Layer 3 of a small transformer language model trained on English Wikipedia (12 layers, counted from 0, width 64).
A neuron's activation on a vector x is GELU(weights . x + bias), where the dot is the dot product.

Input weights of the MLP neurons that the questions are about. A number n stands for n times 0.0094.
n7 (bias -0.069): 31 27 12 15 -7 8 -65 -2 33 -4 26 -47 6 20 -8 -40 -12 32 -22 -40 29 -16 43 59 -7 28 16 -26 -22 -26 -19 -23 0 -4 -25 -53 -10 53 -2 -8 16 -17 13 10 29 -2 2 12 18 -38 3 -17 -9 32 1 -12 73 25 -24 -3 20 -4 24 -7
n14 (bias -0.204): -22 -7 28 -14 14 -14 2 14 28 51 -15 1 -49 -19 -9 -9 -11 32 -9 35 33 5 23 2 -52 -13 11 41 -20 -22 42 12 -29 -10 38 -16 -12 -6 -10 -13 21 1 13 2 34 -5 -17 27 18 -17 0 13 -72 -56 43 -22 -16 7 21 18 -1 16 -41 58
n48 (bias -0.298): 24 23 42 -19 93 17 2 -10 45 33 -3 -11 -18 27 24 -2 -17 -32 7 5 36 -12 -23 -5 39 67 -23 49 3 48 63 19 8 -32 -21 -30 -33 10 -78 51 31 37 27 -28 25 18 17 51 -8 1 71 31 41 -20 15 -10 25 63 13 -71 -5 7 2 69
n53 (bias -0.166): -7 6 -17 -33 -1 -26 -20 31 -12 57 68 -25 11 13 -23 6 -51 27 29 2 37 19 13 -21 -8 24 7 -7 3 -23 60 1 28 17 24 45 -24 -11 -21 0 55 31 -37 45 -9 21 -42 5 -2 19 -38 -8 34 -8 -5 23 15 -27 -44 11 0 10 -2 -46
n76 (bias -0.025): 44 7 45 8 69 19 41 25 11 20 50 -1 -35 -8 1 36 -12 -17 0 13 46 -20 -6 -13 35 22 31 34 -7 34 6 9 8 30 49 -59 16 25 -32 -39 12 34 32 -29 19 -59 -23 23 11 37 -28 27 -1 0 35 -33 -4 15 -30 -14 -30 -27 24 -29
n81 (bias -0.162): 22 -80 3 7 39 -35 23 -11 40 -6 43 -2 -49 -51 -38 13 -40 -9 25 3 26 -23 1 -26 -26 -19 21 13 -79 27 1 10 -22 16 -13 8 -60 -34 -5 -13 21 -7 -37 28 -39 8 -46 1 30 -6 24 1 -9 -42 5 53 11 0 -9 51 9 -35 -12 6
n83 (bias -0.256): -8 21 9 -66 -7 18 13 13 54 19 37 17 -53 -23 36 -30 -4 -44 -5 21 -26 -18 -36 -11 27 -15 -29 36 -27 38 31 -18 -25 -20 15 22 12 -5 -1 -11 41 -41 -29 -25 48 40 -7 8 5 -3 82 -48 -17 -11 -34 7 23 11 -49 27 23 35 -59 17
n94 (bias -0.103): 5 -17 52 -39 -9 40 59 -43 -16 10 81 31 -20 22 -16 -31 15 40 39 13 4 -4 22 -10 -30 -28 36 27 -3 -44 16 -19 -8 9 23 -6 21 -34 -5 -6 20 -30 -8 -36 -2 30 -21 54 -24 6 60 6 -10 9 13 17 -7 1 -22 -14 -18 66 48 0
n101 (bias -0.090): 43 -17 -14 38 -12 -56 -30 8 21 16 -11 -45 -20 12 46 29 5 -15 -34 23 -3 -30 9 9 8 4 7 -1 28 -11 17 -5 -23 -7 -12 6 9 16 60 26 11 -12 -24 -13 -2 24 59 -43 50 -30 3 -42 -46 14 -59 -5 1 -14 27 -25 -13 -2 16 -37
n104 (bias -0.164): -18 -29 -28 7 14 -14 -8 58 -7 -26 21 48 -6 13 9 -31 15 11 -83 -20 -20 14 -61 -34 -20 38 -13 21 -2 -15 -3 -21 -28 -8 49 -19 21 -15 48 -8 -29 27 -16 -33 4 21 12 4 6 34 31 -12 0 -21 18 35 51 12 -5 39 -1 0 -2 8
n106 (bias -0.254): -19 -94 9 15 6 39 31 -68 60 36 31 6 -11 2 -16 43 12 39 -37 -14 19 -39 -9 -22 8 16 1 -7 28 11 -5 11 14 -28 29 -16 -11 -22 -11 -28 -56 28 22 -1 -11 -6 46 -2 -35 -38 28 -6 -30 28 3 3 39 -38 -1 -60 -51 -9 -52 12
n108 (bias -0.154): 23 -27 15 15 16 -1 -3 -7 -21 25 2 -10 20 21 3 16 -18 25 -5 16 -8 34 -7 -62 35 -2 24 45 -3 -20 32 36 5 42 20 -4 -2 8 29 -7 84 1 -7 -30 16 30 -33 -19 14 -2 -23 4 -12 -17 49 -37 12 12 -4 -20 -1 -13 20 20
n140 (bias -0.106): 17 -1 6 -55 -35 5 32 3 5 -23 -19 26 -35 -20 -15 -19 -5 -27 -31 73 12 7 46 36 16 -15 13 11 10 -14 33 6 -9 5 -27 -19 -25 -19 0 8 -11 18 -32 17 22 -12 -6 2 -6 -51 -22 -16 -29 23 44 -31 9 -1 15 -19 -37 -28 -20 12
n162 (bias -0.063): -37 9 -4 12 46 24 -54 -29 36 22 10 -53 -3 -19 20 -11 -7 12 8 -22 10 8 -41 6 25 -6 -7 -7 36 -8 44 10 -10 -10 17 12 56 -7 12 -29 -5 35 0 37 35 27 -4 14 24 41 41 55 30 60 -54 -30 -11 41 12 -28 60 29 20 -10
n163 (bias -0.208): 31 -18 10 -28 8 -20 -48 24 22 -37 2 -50 -45 10 -4 -33 18 14 -13 10 -37 -25 60 36 -34 40 -38 -33 -16 6 -10 -22 8 -5 39 -18 6 -7 -13 -69 43 1 -25 10 11 18 34 -40 23 48 4 13 -8 -29 -34 -9 51 -31 -18 -10 0 55 -8 -24
n170 (bias -0.162): 3 -19 17 -4 21 30 19 -13 20 -7 28 -63 -22 -22 21 2 10 -14 -3 26 -26 -48 17 -8 -20 -56 2 47 29 51 3 3 -5 -3 -12 -7 -31 12 -20 0 35 -7 -26 -9 -4 40 13 -37 -5 -3 0 17 -26 2 15 -79 34 59 -28 -20 -11 5 -23 -28
n174 (bias -0.116): 19 -28 -49 8 14 38 30 7 17 5 -10 -10 -45 17 -29 -32 -2 -35 -25 -62 14 -6 32 48 -6 44 26 -4 -7 -22 -40 54 -10 10 16 -12 17 38 36 1 56 -39 -1 23 -21 -21 4 -1 -24 0 10 -42 13 8 43 30 4 -11 23 -18 -13 20 17 47
n176 (bias -0.129): 10 -11 -79 24 -17 -24 -23 -4 -6 -8 0 35 -25 -5 -4 53 -56 -25 -47 5 17 -1 -11 -78 -28 -64 24 36 -51 12 -18 10 -11 -1 12 42 -27 31 12 8 9 -18 -14 -9 -41 10 0 -13 25 -28 -4 1 49 16 -10 20 -8 -33 -24 -2 -7 14 3 5
n195 (bias -0.076): -15 -39 8 -11 32 -65 23 9 49 9 35 31 30 -32 69 15 -18 -3 -14 8 16 -9 19 8 27 -34 36 5 -75 5 12 7 19 -31 30 9 -46 -7 -27 25 20 -16 -30 -11 47 10 3 11 -2 15 14 -3 20 -27 1 2 17 -12 -8 1 -11 10 -7 -2
n196 (bias -0.051): 12 -25 24 37 5 4 22 41 -2 -3 23 -3 11 -32 34 14 -3 -1 21 8 -20 1 30 16 10 11 4 65 -39 23 3 9 50 81 4 -31 -25 -10 28 -10 -20 -4 -14 15 -38 14 -23 24 21 34 -4 -18 13 -37 -26 -2 5 22 7 -40 15 18 38 3
n203 (bias -0.008): 37 14 -30 39 -11 -27 -31 -17 16 -15 -42 -38 14 -45 51 27 -13 -40 -36 -1 2 65 28 2 33 36 16 -26 -43 -14 -52 -70 23 50 11 14 40 12 -20 -17 9 33 -1 -48 -29 -9 53 -6 -7 -20 -10 -9 -26 17 17 14 4 -29 -36 -1 29 17 -15 -16
n208 (bias -0.165): 30 72 36 -38 10 8 2 -39 12 -26 13 -43 -15 -2 9 35 18 -13 21 47 -14 32 30 -27 -17 -58 -8 -37 22 -36 -38 -57 -40 -16 -15 22 9 -35 -21 -45 -12 -49 -14 25 -3 0 59 33 36 31 36 -28 20 -39 -53 -17 42 86 -16 -4 32 24 2 -25
n215 (bias -0.404): 84 46 -8 -22 -18 -12 55 -33 -4 -18 0 -12 0 -23 3 -22 -19 31 21 15 17 20 11 -46 -50 -27 19 -24 -13 11 4 33 -41 -24 1 -23 51 -13 42 47 -37 20 -17 0 -16 4 14 22 -23 -50 -9 -17 11 10 51 -9 -2 -65 32 -62 -28 -29 -11 6
n229 (bias -0.213): -20 -24 -42 19 12 41 44 -4 -10 64 -4 -22 29 -11 19 19 -7 4 16 -9 -16 17 -5 -68 2 -1 36 47 16 -6 -10 11 12 3 26 -12 -3 -12 -23 -12 5 42 -21 39 -15 -9 -10 23 -30 -3 -21 13 -8 -19 17 -69 -21 40 -35 -23 -11 -47 -5 14
n238 (bias -0.079): -6 -43 -13 -80 16 -12 -10 -40 -9 20 51 -11 51 -16 18 21 -34 -9 -25 19 2 35 20 42 -28 -26 4 0 -10 -20 23 -15 -15 39 -12 -3 -72 -23 -6 -6 15 11 9 -56 63 22 38 10 -18 40 -37 -28 -12 -7 19 12 -41 7 -11 -18 -22 7 -43 -22
n246 (bias -0.111): 35 -1 3 40 33 30 50 -37 0 -1 -6 11 -27 25 -6 -5 -52 -27 -30 24 -11 8 -2 41 -20 2 -38 39 -8 -26 3 -11 -4 -15 42 8 7 7 43 -27 14 -23 -2 -33 6 -3 42 10 -8 21 34 -68 -23 14 19 -31 44 9 -43 -4 40 74 2 -51
n248 (bias -0.311): -14 43 -57 -13 41 -10 21 -7 -2 9 -25 -9 38 64 -11 5 -39 24 21 31 -17 33 37 -8 17 26 26 -35 2 2 21 25 -26 -10 13 20 3 0 -92 -58 37 32 23 13 -13 -10 -11 35 -43 -37 -16 -33 -29 43 23 8 -19 3 -21 -10 -8 30 12 27

Each question shows a token from some text and the vector x that enters the MLP there. A number n stands for n times 0.051.

"ude": -6 -31 12 3 -10 -11 20 -24 -18 -2 -12 -24 -3 9 9 1 33 25 -7 33 13 -4 -21 18 19 -22 -14 -1 -21 0 28 -24 29 -34 -6 10 30 5 1 2 -4 -20 12 -4 11 -1 -14 -21 38 6 -53 -10 17 -2 27 10 -37 11 10 42 4 -12 0 17
The neuron with the highest activation: n14

" Academy": 3 -9 15 -8 -16 -3 7 -9 -20 0 3 -1 7 -24 7 -28 47 -12 30 12 23 8 -17 -6 -9 -24 7 -23 -22 21 43 -26 28 -1 4 -18 19 18 -25 -13 11 -26 2 32 6 -28 -15 -19 0 16 -12 -20 0 5 33 23 6 -2 11 19 6 -32 -4 17
The neuron with the highest activation: n81

" in": 7 -9 -9 8 3 18 -18 -41 -14 -40 15 10 -7 18 3 2 41 13 24 -11 -5 -11 9 6 9 -33 -7 22 -8 9 13 -9 52 -29 0 25 24 8 -2 31 -3 -8 -1 -4 -8 -26 11 -15 -12 7 -22 -5 30 0 19 -39 -2 -33 -5 44 -12 -12 16 10
Which three neurons fire most, strongest first? n176, n170, n94

"1": 14 -4 -11 -4 -26 18 -6 -17 -21 -6 12 -9 17 -1 -3 -6 72 -17 -6 5 14 12 -15 42 -4 -26 -15 -16 0 27 27 -52 19 -3 -13 5 -6 -3 -14 -3 -10 -7 35 13 -17 16 -3 -39 5 38 -9 11 -2 17 1 -24 6 -14 -12 19 2 21 7 16
The neuron with the highest activation: n163

"view": -1 -17 23 -12 10 -6 6 -1 -35 -4 23 4 -4 16 -10 -10 23 2 14 3 19 10 -29 9 -4 4 -3 -1 1 28 31 -23 -9 -1 -7 -3 11 29 -12 -7 -16 9 54 34 -42 -43 -10 -28 43 -3 -29 11 11 -9 1 0 -33 -5 6 58 -4 -24 -18 13
Which three neurons fire most, strongest first? n76, n81, n14

"al": 10 -23 7 10 -21 17 1 -34 -20 -17 -2 12 5 28 -11 -10 20 10 21 -38 -18 34 11 -25 -11 33 -15 1 -26 28 30 -30 27 -9 0 12 -20 24 4 4 -11 11 5 -14 -32 -22 -9 -17 4 22 -9 10 16 7 1 -7 -49 12 16 39 32 -10 4 4
The neuron with the highest activation: n196

"es": 11 -26 32 -3 -26 13 -4 -21 -27 -20 -8 17 23 21 -25 20 11 -20 8 -5 11 14 -24 -16 34 -6 -18 -4 -23 22 18 -14 25 -4 -17 26 3 -6 2 20 -13 -14 25 -12 -25 -34 -1 -13 -13 17 -33 11 1 -4 6 13 -16 10 16 76 22 9 7 -6
Which three neurons fire most, strongest first? n81, n203, n176

"On ": 10 -8 -11 -12 11 17 -21 -25 10 -21 -7 31 -16 -11 -4 -8 38 -15 5 -31 16 17 -5 18 3 25 -11 9 -12 40 -9 0 -7 3 6 34 29 15 15 28 9 -11 41 24 4 -34 14 -42 15 20 6 -11 18 -8 -15 -8 -65 1 -8 20 -24 -3 -6 -3
The neuron with the highest activation: n174

".": -10 -22 14 5 2 1 -18 -20 -15 -2 -27 28 11 8 -15 -1 39 23 29 -25 5 22 -11 -10 -2 -36 11 -17 32 32 -20 -24 -14 -13 -18 0 24 6 -4 7 -9 -6 34 4 -5 9 -19 -21 37 -8 10 8 11 -5 -10 4 -27 17 -29 47 2 31 12 -29
Which neuron fires most, and how strongly? n208, at about 2.3

"ing": 19 -27 9 11 -22 10 -3 -7 -9 -19 4 14 13 17 2 2 18 3 18 9 5 11 -11 17 -11 2 -19 15 -14 22 41 -28 6 4 -30 32 -10 18 3 13 -17 -12 25 13 -18 -50 -13 -20 3 5 -40 7 12 12 -1 -35 -13 24 -8 59 16 -5 -8 -9
Which neuron fires most, and how strongly? n81, at about 0.15

" National": -14 -12 26 -1 -11 15 11 -24 -53 -9 18 27 -1 -18 31 -26 48 5 18 5 -5 8 -4 19 -34 -7 -20 -10 -18 13 27 -16 18 16 -9 3 13 37 -14 -17 19 0 4 11 3 -13 -37 -29 9 3 2 -35 10 21 6 -13 -6 13 -7 12 11 -10 -3 19
Which two neurons fire most, strongest first? n94, n83

"ap": -18 -13 -21 -5 -4 2 0 -5 -37 -7 6 -10 25 5 -13 -20 -8 -1 2 18 17 51 -22 1 9 9 -8 -11 -7 25 34 -38 39 -11 0 -17 -3 30 -10 -24 12 -15 15 32 -22 -22 5 -6 7 24 -20 -36 -23 7 21 18 -21 10 5 52 18 9 -16 5
The neuron with the highest activation: n248

" m": -19 -13 24 25 -31 21 -1 -28 -49 -6 -22 33 -14 -16 20 16 43 14 3 19 -10 7 -12 6 1 -11 4 -6 3 10 -21 -17 21 -30 9 -14 -23 27 -22 22 3 9 -17 12 -16 -5 -19 -21 -21 14 -38 -5 24 24 13 -1 30 14 3 31 4 23 -2 9
The neuron with the highest activation: n170

"18": 23 -4 17 -12 -15 -4 -11 -31 -22 -11 -13 19 -4 2 11 -5 35 3 -4 23 37 4 -17 44 17 -2 -21 -9 -5 19 13 -34 23 11 -28 11 -13 -6 7 -8 16 3 25 22 -41 7 25 -18 -12 16 -17 -9 -40 -1 25 -8 -6 14 -30 47 -9 -7 -9 16
Which neuron fires most, and how strongly? n203, at about 2.8

",": 0 2 -9 0 -3 -3 -29 -4 -2 -17 2 21 13 12 4 1 42 -15 29 -6 9 22 17 16 -15 -44 -12 6 10 4 9 -4 16 -35 -36 34 -4 9 -28 -3 -12 -13 -22 24 -8 -20 -7 -38 9 44 -16 -7 11 19 27 8 -6 8 -26 20 18 25 19 -12
Which neuron fires most, and how strongly? n208, at about 3.2

"n": -9 -22 11 17 -11 17 18 -28 -48 4 35 20 2 8 -7 2 15 7 -21 3 5 21 -27 37 11 -8 -10 -18 7 19 9 -39 32 19 -2 8 -23 20 -19 6 -6 -3 12 -16 6 -2 19 -1 4 18 -29 -26 10 6 -7 -7 -6 -50 -7 55 19 0 3 -10
Which three neurons fire most, strongest first? n238, n246, n203

" (aged ": -4 14 11 -12 19 -7 3 -11 -16 -17 -3 11 0 10 -27 19 18 -16 21 23 -6 24 10 1 16 -44 1 1 32 12 1 16 16 -7 -18 -6 4 22 -33 14 9 -6 28 31 7 -15 -11 -30 -6 37 -14 -54 2 -10 27 6 -14 -25 -17 -7 -22 13 23 6
Which neuron fires most, and how strongly? n248, at about 3.3

" and the": -20 -22 14 16 1 -4 -2 -40 5 0 -15 0 -3 4 35 11 59 19 36 -20 5 12 -15 35 -11 -19 21 -11 11 -11 26 -6 49 -12 -11 -2 3 3 15 -30 -5 2 9 -19 16 -10 -2 -20 8 15 -21 -24 14 2 -10 -31 -29 -17 5 38 -6 -11 -1 -11
The neuron with the highest activation: n162

" beg": 11 5 -3 26 29 12 11 -38 -24 2 -9 13 5 13 18 -31 32 -8 -12 26 25 13 -22 -4 11 2 -6 -17 23 12 -22 -12 -3 -45 19 -11 -2 23 21 21 -11 -9 24 17 8 -32 -2 -28 12 13 -23 -39 29 9 -12 -11 -15 4 -5 34 4 9 -38 -11
The neuron with the highest activation: n246

" al": -12 2 10 7 -6 -5 -11 -33 -24 -20 1 9 22 11 0 -5 36 5 -10 23 3 9 -23 -14 21 -26 -21 -3 18 20 0 -13 52 -36 32 8 29 -1 6 2 -7 -21 4 -6 10 26 10 -32 7 0 -24 -34 25 12 12 -4 28 -41 18 36 -3 -15 -17 -6
The neuron with the highest activation: n104

" Tur": 8 -11 32 6 -14 6 -3 -22 -41 -10 -14 11 -3 -3 -27 -15 35 -23 -1 8 10 26 11 -34 2 11 -12 -11 -2 33 18 -11 19 -4 -1 11 20 29 17 -8 15 -32 15 12 19 7 -20 -57 6 11 -21 -42 45 4 3 8 -23 14 6 18 7 -4 -12 11
Which neuron fires most, and how strongly? n108, at about 1.9

" from": 3 -5 -5 7 3 22 6 -19 -4 -9 -1 28 -14 13 17 -11 37 13 43 2 11 -8 -14 33 21 -16 -7 16 -30 -12 -1 -10 38 -23 -7 6 -2 -4 2 15 8 -19 12 12 14 -26 20 -24 -5 26 -32 -34 34 7 15 -29 -33 -15 -24 25 -14 -2 4 -21
The neuron with the highest activation: n246

" at": 3 -14 -6 -1 -11 9 -7 -5 -19 -12 23 12 -2 6 19 -4 38 13 25 -10 4 21 -8 20 41 -20 -12 3 -3 6 8 -16 52 -31 -5 -3 -2 20 8 21 -1 -29 20 5 22 -8 7 -19 4 26 -32 -25 28 7 12 -43 -3 -27 -5 -6 -30 2 -10 -19
The neuron with the highest activation: n195

" elected": 3 2 3 4 -20 8 18 -34 8 0 11 13 17 10 35 -19 62 -10 38 -4 26 0 -31 7 1 -2 -23 -11 -17 -21 17 -25 23 -30 -9 -19 -17 3 0 19 24 8 23 -4 -7 -38 -12 -18 22 14 2 -3 20 10 -1 -24 -39 3 13 4 -5 -16 -4 -4
The neuron with the highest activation: n48

" R": -11 -12 0 2 -19 18 -4 -5 -35 -17 3 30 -4 4 10 -1 43 7 3 16 33 22 -40 1 -1 -31 -9 10 -16 36 3 -10 14 9 -21 6 6 53 -14 -9 27 4 -7 26 16 -6 5 -4 -13 7 -35 -35 -12 14 -1 -8 22 -31 -6 11 21 -11 -4 -24
Which neuron fires most, and how strongly? n176, at about 1.2

"| ": 10 -1 -7 16 20 7 -27 -8 -4 -20 -42 -1 3 33 10 -24 27 1 18 -53 -12 38 -13 -5 -19 -12 -32 2 23 37 16 6 37 22 0 -33 15 12 0 29 -8 5 5 8 -3 11 -3 -23 12 24 10 -9 0 -21 -25 -5 -39 -6 11 15 10 9 0 -16
The neuron with the highest activation: n162

"ic": -5 -22 29 10 -37 -2 6 -39 -13 1 2 -3 25 -7 4 23 36 23 -14 3 -4 35 -13 26 -18 -13 -4 -14 -17 8 44 -28 21 9 -6 -5 13 19 8 -15 -19 -22 4 -1 14 -33 -1 -2 16 20 -28 -1 -7 -1 -2 -5 -22 -15 30 42 11 -14 -6 23
Which three neurons fire most, strongest first? n238, n14, n203

" |": -5 -44 -5 15 22 -19 -12 8 -14 -26 3 31 21 15 18 19 42 -6 28 18 6 6 -9 11 -22 -23 -8 -10 3 -1 3 -16 21 -18 -21 13 27 -18 -10 7 4 -2 12 36 -7 10 -15 -21 -2 3 -27 -5 -11 16 39 -18 6 -16 3 18 5 8 -6 -25
The neuron with the highest activation: n195